Layer 9 of a small transformer language model trained on English Wikipedia (15 layers, counted from 0, width 96). Numbers have three digits each and are written without spaces.
A neuron's activation on a vector x is GELU(weights . x + bias), where the dot is the dot product.

Input weights of the MLP neurons that the questions are about. A number n stands for (n - 500) times 0.0017.
n5 (bias -0.232): 712655567372478508746398371466282621050610238454407469683642637257639472356367467301598429699354594663580447626637445597312409834475307619809228626650381559483350514675399335466500791721270383365449705514588505486566209636382447531444542438486496456500438454427508444597431524565512505566
n14 (bias -0.076): 500600645421448494374323365421574486490511522425584462297516393541649461453810676399605465449476564415531700700480507589613529500506395352616427594371420375384556519349560525665388558381436295545504474354478685559570570356468512714510739500567278291523592517492533494612434594362612407558
n41 (bias -0.115): 579308332711425564500628550655579643582558410479576573484472630531312490575462519565679657498410447484629615439491555325560287533577491533452448535389585513500523442480336564578481541453412529515592440448506483507462311567506487494339348597616419562415364172563424534554460563478616610550
n43 (bias -0.349): 597673676668245642418733519500593407317519412654375503341479440683522298519683333620319421676532265603743412413437613482548637619531496493628422746471440525493445635309467707482570696507476476446706417520537584364488451282702524526449566401476411443463623316418341391493506486412625457710
n47 (bias -0.108): 673477636564561342505360477365380549701674403522336366307371242742570653702666349392746269534838524591525616676548473434523511380372529306449472759490452370351317624430484595522574494443495579679491443352405500681540500302600540484574548462681431496570411541376504357484518374624277471378
n59 (bias -0.081): 485339316536448378480576558629545662394678488454722643448554730557434083558406470729410293662589496409526548540424283419524262520245305500512504542606602577392451622529469561383668484528331730382604495452527447325651514639574511512453294356622410847492543399552624418439301728569765258395
n62 (bias -0.190): 393361293420397388666601503446282484226602500472392516490592641546633639701427381457661537339573691571579381613558411567447504565371567468597665412423564434426388388558567486301546683496592742335448712713369705621453430764592380559433755568400380480489360573426527289563480637525414492480
n63 (bias -0.087): 482441445628413671312572514370503472421375500510563503562651568421503482514488261487539427500479416591461456563448308288672503660560421549658514349474516587523443530488387551490696615553544466559406362358228464544481322843370478537493361587562631722624320411480455413730558627508654677294
n75 (bias -0.219): 635740654353415547566503470634562493522540424509496594354500379443802404591747544563500390580569307522553402370485549556339597456662574500546520572690487419443152500619684525481580461458336306606492491339504429362560397359514466612545536308611384569467532413500551419643392604399497472522
n111 (bias -0.248): 585193382571548606551462519399252547293423496500609480362608748436545442611576438479592322481687172504607736592564329530407471407433456493434617707412631362400305643604516605466537438452427603560426639370223554775595413588323528575694474335452507352507464323504460427635439434835614700617
n134 (bias -0.006): 591724330557465576729414481612415330311670516494371474592701474497569571530491564528479369632270658583335496624364496403300538678284441509438582666432410402237558460465466518585522590586373568520617526412504399450651454443364461438685580685664392333584500521352547525578452610416448520474
n135 (bias -0.145): 560342372319594655432516252345575631674645447538368600463724436489438543515432681584653474345714646537407443489506275456279529418613500409461448538386598557542643479557319452487394320346443607391704587516342566605561428578818453595407475480678371340445311529509401509709526694309513596579
n141 (bias -0.061): 629415489500484634524487593597494540472601467551197559448442380520519249577461471400609455470666237532342526345598406528436596571515541430600663506541304405473478338626436648560484575640640497408596554609196504469518624418687512494513287442346392344576365450507423472668525541543483696517
n145 (bias -0.252): 638741412449535639334683350694517650583800431428594472512533512615580284587611537517335428678669294570453362469410536513282338493441490560338550675442325760551419642263307575254552472381494598746833340239485773471599380474582583674179506611756475495536551400327331347504382238480660416755
n148 (bias -0.224): 478541541336649279470542294480549574449458594460537599548529784631506407589581382571483324619303525520452496186353476476496377573516373500519507700326440520289504606737593388401614467720614510551418528481512483695533538376669513486656611455727360431587457385611399491563186473532613393733
n227 (bias -0.017): 638621605537436585476536514808503602478464326653477697506607391565445297467583431423492648604381640533428504332414644435323472530327300615368363562382318645466367479539500609521487482452567595458718453461468512341418413603455440629466429695559470532455673462413421549711485617661462493610
n229 (bias -0.075): 613575388328525399376476336600493357458580469629533453533535432475436516478294535356661526543609519636390436468367435635288497194520645582525345558593439636408643194448356600444559764514347732478463628407610479564689506530469322639583368650643655508610519580580323448582472462646404582481
n232 (bias -0.317): 661420405471662239511407355377135624129523404427516609634508752429725608588439324443757459500700528383659500455521095455376451500633408526528735738441352525500454559204478653272602511446565529643696464436666598318471333672925462623519588402421323330654261578345508652454603283392415376624
n245 (bias -0.155): 471627261478555450700503451732596457235455427528377604516561492571412321494537425655510542421382555516603601517532587518413514612139550554464580455370404470469538629641543495529490528584473387408449593551594567430521348618658562427627431292452486513433482492572429548524521593557497364488
n255 (bias -0.159): 269339528504578361543700353613439681530524444435520448617463467591447327423555370493345546610761509662427455405489217393414342420646467401694490628446565677520376601537546558451551612426478431611296395623736475778505411565530519679369434426396388421466473464512416535386409473516648529776
n257 (bias -0.152): 377447702490466706505336478427479524482562391611548607410600673541474197581641649540707378618463547297504392422388569575455452591617496598503511532451426378266428472455437648591513341441534728393342475700442527663380581594508755832480495516573437479571645624367252388765371683577527524541
n273 (bias -0.234): 479589447534361500278529331844386388445307350388687429699475629373471410535659246394363538747477554662480709575547426496365463509525244445479558609560491547387504689605391450379446606380426490544558505488370696739527432649533426725826720533447518262511503470388428502595459588435732500515
n276 (bias -0.013): 497590552410487485504475390472659547625577497433508511329428322645678649503648571435653379444531329435636366551455375455359447682491469503480474396768469439604397471488384620389553620453504438434496526549376546398487371447472515619568681351587503352551601602651312334391632406190638567483
n281 (bias -0.265): 519440460555458621388610320508488726316585430276621603409439628537346437403446447418842268552689805514495356441480348539454370679326302698652317619545426769521543360609503524670471305415394756464605506579410515718452512429787456530505388481542313665406323336510287524755420811534338554506
n282 (bias -0.085): 782438618577372580555669575757526611421660535573245550314523708327441552554525200415361649609599267559693346472494306548500211493249422663578304512162681785597634497534342583489487519587405548519702500496473490771365583533474496480355272535338552535528479649338522359557374444665590402407
n302 (bias -0.206): 586623607371351515590475607446377569376497579466366224509565487559452521510520792387688488366568512445622344445500556405442433541389756629687350325423337427431461382401438445442429437523581675563523665603609429559659515314620609493538599641450460446559509491508618469345400548537409507357
n330 (bias -0.372): 525443679398038398539414477708604500497563460536325586311474373552533468603829474587463440545619401637633392442554396354488589587562534530651292460546429340487360540487527618537523514569354359585598199557434575443533522405564620535511462485523506653566576256451412462637410702413747394562
n338 (bias -0.057): 641618606512269527311566546681418520399539242617356483533495693397589346368610599537601468624524512460545523462399585549596554476421386584495342636466312645426624661523636597493592399557386548396504646402357356527410662519573707571527344702472548447591375500531450408516323502482613428474
n355 (bias -0.196): 689509513642390465884318653741434586417519446680352639469642586520586490492374374500512708539427206492433216555268185578447383683384412482557625614296509621536631631617393472413608568372306664400491638363455478555615343522696572489622423600556462426511415303632436547519671480542540707444
n374 (bias -0.346): 658388480401293512743556467538386583284661354579383589416698412785481587482612554517625523330292585661616474809588420291396240583389533575554438600602436451475504450621211549630402635427438684337657569462134521628438590454463573557601710434505472476270168368413504428745690715376395340251
n382 (bias -0.301): 482412633615336600461439596709496525469727273227357479413559415635698295496665380398759631449596545275487444399365496327570469697496483606579528384449516496206662352443670677525539541570577500590541223628592410481341711341470730701517457415649438422586728282444333433547515454572549537634
n383 (bias -0.156): 543356524409476494652617471299347658533568562636440391352460398431474481458649635673458607506375436550554602366388430643391473333417540536463524617536600462516585364644438621464446397373282603797532559500730381631697524581551497271518341412622313391514608473600583416346370676535512475579

Each question shows a token from some text and the vector x that enters the MLP there. A number n stands for (n - 500) times 0.0072.

" won": 552476472560522597412451376550508510381601566627415477597366450510477618380441510506585533548360434473496597532677465452444563521447478313548520530570411486585440438467472521401479475423546529564588488432450473479525461556433505514437525447478544603378502531536607478566597452513499423476
The three highest activations, in order: n374, n5, n232

"d": 532457514584469551382470559592514381485525644557420423472392509516397466522475510424422595556433457370456563550521369521649579398569425410561436548511520608437485388414510471638554429451730468502441499482328449470651596397550521590543443646492510454429457481609471453594585461571493575459
Which neuron fires most, and how strongly? n141, at about 2.4

" CB": 446509517573535467498540464496470407566425602559486443462188531536516455581400478573550571475557617521480425219517646648503353328578533427525385537413589598616441605573502560691506404464531328540546413508613477399405501467599411512608514329410584531493466542561507744399592568387360486518
Which neuron fires most, and how strongly? n255, at about 1

"===": 466576438613548384427483492400604336515556422554504511472470540521475621370565532464630512530366691397455373574598551466483505449487557476532490355453485427438657598536448489518545478400494374384529454465433422360482491644524615559574523636380629550460526587463519630601651536455606524369
Which two neurons fire most, strongest first? n63, n374

"|": 426476497586496568541595500493499441478509714506456414508344451405493446571508498612426457417483276522444519613762518474453481515414531447453601482441627413593524517554525401371549532517550411577503454468479496582545421558465471494517511553491555398400526595449519664451486451458532509489
The neuron with the highest activation: n111

"0": 437550627535475469417440431533462410531426604569541409683639480423315542434462610476456425482401596445428462517565503587527496535465465406503510507538605480357465591461482402728275549450559397514565451511533453531533581625402522397442481604462461418566521391461631893459527516565586401582
Which neuron fires most, and how strongly? n134, at about 1.6

" ticket": 404517499598426444393396491399527486451493578659511451394512465385458566410470582544541541592577423478450473406611500474593495407571379554432549388612473454522441625428551558421477496454612516509478476533528477396524417517609427402632490451473560585530412531561522679515468445409532521556
Which neuron fires most, and how strongly? n232, at about 1.4

" later": 510506510608525464500421414467400521492495380672491528491487397515436444549541570697444479536559562465505588492635505492499585408473423421359525485638587488479535595582451490553499420510512485425406479397489541518440506591317376499551508459487449508429513356535619579568430517443480465495
Which two neurons fire most, strongest first? n111, n59

" D": 527470519501499459451597468473502281497420630618533394479276450587347375501335482657502502513480518554509456413534539476619495551417487370581493604475639543557371572355529461537558616435600391562470555529496488385481469500590597575554443487464553439497521573583548595510584457487489412482
Which neuron fires most, and how strongly? n43, at about 1.9

"\n": 549479467494586511436589548510530318549540481496472493593280520488447519558456604560384458421472431540558523631648479461540429520454555517434603373444488588531510589490553502377541438539534535520634522497474555498569444461389454499523519521415561550383539474330571608441472498574476521461
Which two neurons fire most, strongest first? n145, n282

" time": 354488606577516492452474417402513524517471526530539512413415436543450593632555720532462444512620454452546431266567527578519586361499478435538477392643646455414460454555499507425496506635539445427482439432595484531549451459455568331473507561397561532430415431484586553526522424614479499517
Which neuron fires most, and how strongly? n75, at about 0.51

" from": 585481607616531508512560447467533510465532441478535383539393500517538521492523416545416443503383437434593374517734499561339441457492419489373362608498545504712526611459545467427638465392570450421530525505525504485474424448593528515411541616453489482324459554547541471460479453519528493512
The neuron with the highest activation: n145

"ug": 674533568524553504531615571550563438617324610548436492488548451487493519466418531625422584549495595461485434433369565491379646493481530522438535468449333523511490511408359494545318465309718359423446464410563579405560620476530394438605555737583553457452705570560433509323416458641394513455
The neuron with the highest activation: n227

"um": 554508522535396416382585600571486414505397489507618459535443450476645649512614417467447453514519265456566485361560448471468409438602430429524402379551525621585546619449528584710523360446515422467510286401497446605566649447534513503470557716513460612413450529519520537512402579459583481542
Which neuron fires most, and how strongly? n330, at about 2.6

" then": 518506611576596484581479433355492481476588537605398501470392436521417485526533592635571446541502478446501497456614536534450572370430458497394441476652500473489544570450393475479496408572530644434481421480510474509401509470426454387606498505434436458385556603553674624475426577472396436420
Which neuron fires most, and how strongly? n383, at about 1.7

"bi": 537565421619566608606464688450604360622448666501513543544560450410435555397356492585411570486433618534429522451401499437532558373523635529481539498462472435470539385436443341502419409480663513466387459578538480455553569371550494459511596535617469372460603530621533501483627533559238464415
Which neuron fires most, and how strongly? n134, at about 1.3

" controversial": 485481436577468450434512486556485577392509538553524475535408438288431590535434501509524399565529514449510449504631525437580541462598436426475577531643546450558437588443479514386530531430474495482535417384471551569583600500476528544411527454469536514426511451569544555517566464554344428489
Which neuron fires most, and how strongly? n232, at about 1.2

" |": 459461546515518514486546459480437496529435698494476386543386539474545483521467434539459463456535513452426443624752481655445528467477548503528446421424598505484441547527478510454479354491577537597460472568534552600427465536447420571484539510453560364288439502451543743473494431542493541513
Which neuron fires most, and how strongly? n255, at about 1.3

" GF": 723516398668485359428392417340681518501523489569525358548264553528406536527520413471505523372589569443552419544479518628635483430334535496479483450509604546602545397517442454710484460449512112496601514575574467458533556533495455390399510503509493536544462607467525652282595422656488422507
Which neuron fires most, and how strongly? n282, at about 1.3

" that": 525443538473402457513415469491433541495540483414529374558479482520483575575425471605588422494486536402426429426683551560450526476446500488571518461625557478540483619457420483549617585584417481489451444502574400531628461370402592528524493499415635518388439512540614417390566424534459427513
The three highest activations, in order: n5, n47, n302

" out": 431528631576523446405529434454520502414506480589495581413453433441461585409455432532574483622424506452417570352608647557593617682412319529514448391586615504492503517511482544407436524487511593435412483549545475467523367573456448415598449480528515450353416545491608535619444551593442445581
The three highest activations, in order: n5, n227, n281

" Mac": 399505384365489454542613484490513335591404534535449535625458434591464533563456554558521552428350564530545438374401516484452537578667589488418526423534747462476486404428448403531377537412503554513505574507623500559317632497498548468471363475527657505410670649586506627498292564542491405589
The three highest activations, in order: n383, n229, n257

" of": 500568495420547522520495604422710426556439540451495476666576490493503479394515504491542441401354581545551408539533512468378433587454377360383477545586486525494568460434474424457563364374541455425564538455612521427463637494663546513510565665573498486310575471588493665456375417509552412560
Which neuron fires most, and how strongly? n148, at about 0.98

"g": 510497469508482513530482647530552384644443756543448414468592422568440379502624566508385721422488705500428540402434398686472414584409552399458356515420558472437498506433419431543366421391660290553533496449604596373580596347583478493523499737462501469565643529602535424436530382459501570510
Which neuron fires most, and how strongly? n14, at about 2.1

"te": 507444501663545454468541560607484389561334554524540607672567546415524387410686319451463428452497366359526525379497606447559534694656395507536501536531479587336488464539569378508622396569572552485466421481534479463397654582470402394578604615545497424491431564577510490393509371408590343544
Which neuron fires most, and how strongly? n148, at about 2.8

"ma": 572433427499320536408426502598448442590324609667532524547539517406561522551714503466530473587529365460492432442525573455581618591666366470437610371434497612379409464528463438421683435465522438528501381478453408575487541531388608399308579624476640538445559552534637458577504512442692436515
The neuron with the highest activation: n63

" ENG": 422562472511552334552518476474573448560521609559436407522278502505398408495378465546611536457409539418468472418578461682464526460547544568431426554498554527599369528609452561573432384417459411474629497575570491453464472513576547416532476352435476487464531541615600935408537455429411375475
The neuron with the highest activation: n245

" home": 541521671593419425372416605460543452497465597572520420408451508579400575435382507462540559438657439449455511389567405563583522499575395445411512363637485381416580469484491439462496519512562636428555480549439440456500498542567420517582448456551512446513457555553628617353532400561529573464
Which two neurons fire most, strongest first? n141, n302

"t": 472558590661466487408433341414597462408540728529478465536437571562469431572478422482527603491563485466451444528528416383630510530573398409434611535501552581439520475601523573483643528609663255422402409430452437446554523383380498561580445551572542433423519424598567429506349379455567548530
The three highest activations, in order: n148, n63, n382

" Li": 514501425459623521571599627482412317601457820419515464493593463437562484444585585547475563492454376440508385552428635509398675545528509488459471475457418520623487384552582420454391543488560555520469510519476518445383554587480620580407569598461706520381590538551380430320552397429421434521
The three highest activations, in order: n276, n302, n145

"ut": 643497548585520378518493470521439428489487569508513494681508471512403505446490353482528505462531593650374557270548509511545420510540604488476354397482624443470524585422543493426402349449766507595412518571506613496449557329585446579547539691420538523472536581520441342509475299478469493567
The neuron with the highest activation: n148

" ": 484573480533516386501403508540633226552476530559454496563531455560370559439499510546420485487544590463503503718516568440524657490438485347394543536490623433508433614466532415586393541460463500435569504448521526511557508615426442435472505447465498503399505575523609776478559513503544347539
Which neuron fires most, and how strongly? n245, at about 1.5

" two": 485461468435599463514412477413508474472391510569526438463314590337465468439490533504537384534581406395526553562611492574543605546572566407523436455642536473401531407497471531533450531583493541517511449463559523577448560407428395432543500546458621472572437457503768390472604521477522470455
The neuron with the highest activation: n111

";": 471472428579520543438464569412576541648469575557631395541444550594434392474553720496372591407447429389392493586636470380459665438513517563534381537469509502530502609523361512629575369584450263622422495564476437537442454505510411517432408550508480574328399538527605673510319406522585549474
The neuron with the highest activation: n41

" League": 559484550438534439457431355475518500470519670582504619662328499423430433450480451464533654391637277542491409465628559539445487519547637458524540438507546447670491599605529395503428376499461398463542475644608361338579465413579531443414466392424559443593490484555548632469611382360555443535
Which neuron fires most, and how strongly? n232, at about 1.2

" Ru": 508482524409410387535613706408614340567570720581565447545350465425549480401504389526450555477393638433474478437466488488358695611646432571472473339459479593558500462470343529435435656558613623587442418505483526450473449555447447473397553466432571423490465607591553525469613488552491530617
The neuron with the highest activation: n276

"|---|---|---|": 461550578466543507503524637484414487417462549635552418528523419461431601477493388501367347526519454482538598650579591449603547606428529537446595433434354481588517521492609348380516429805554489597532477469418529423407505534509449521386408395431508491435525559587439527388666496591640502219
The three highest activations, in order: n63, n245, n282

"town": 563481550566408487506477702552634436483485442475507539483504493421482651430507576467553451507539419466342408318609458543532562503525474381464535404641521495537559512493408438544574358453554649420501471489503439432452459589498484416498500397497554378495467529583559719452592491472465535438
Which neuron fires most, and how strongly? n355, at about 1.1

" in": 531510558626461421476517475510501500448504309494513550526438469489527598473424551569535521600362399476572488525687510517425415587467367298513491447586505500589551530527527467430487456487484557432553519471504528504531433520531477465391582469476452464301543445542597462507549536510468489561
Which neuron fires most, and how strongly? n5, at about 2.4

" proposal": 503444633508418474470370418371496543517545630526521380446486433516423540564479584569571531551630411397541445352628480460557511218550482374485541383578506529586451562405585432475520422467520478566452536518435445479566561535418578429575454549352657619611445462496532575390656477463482469539
The neuron with the highest activation: n47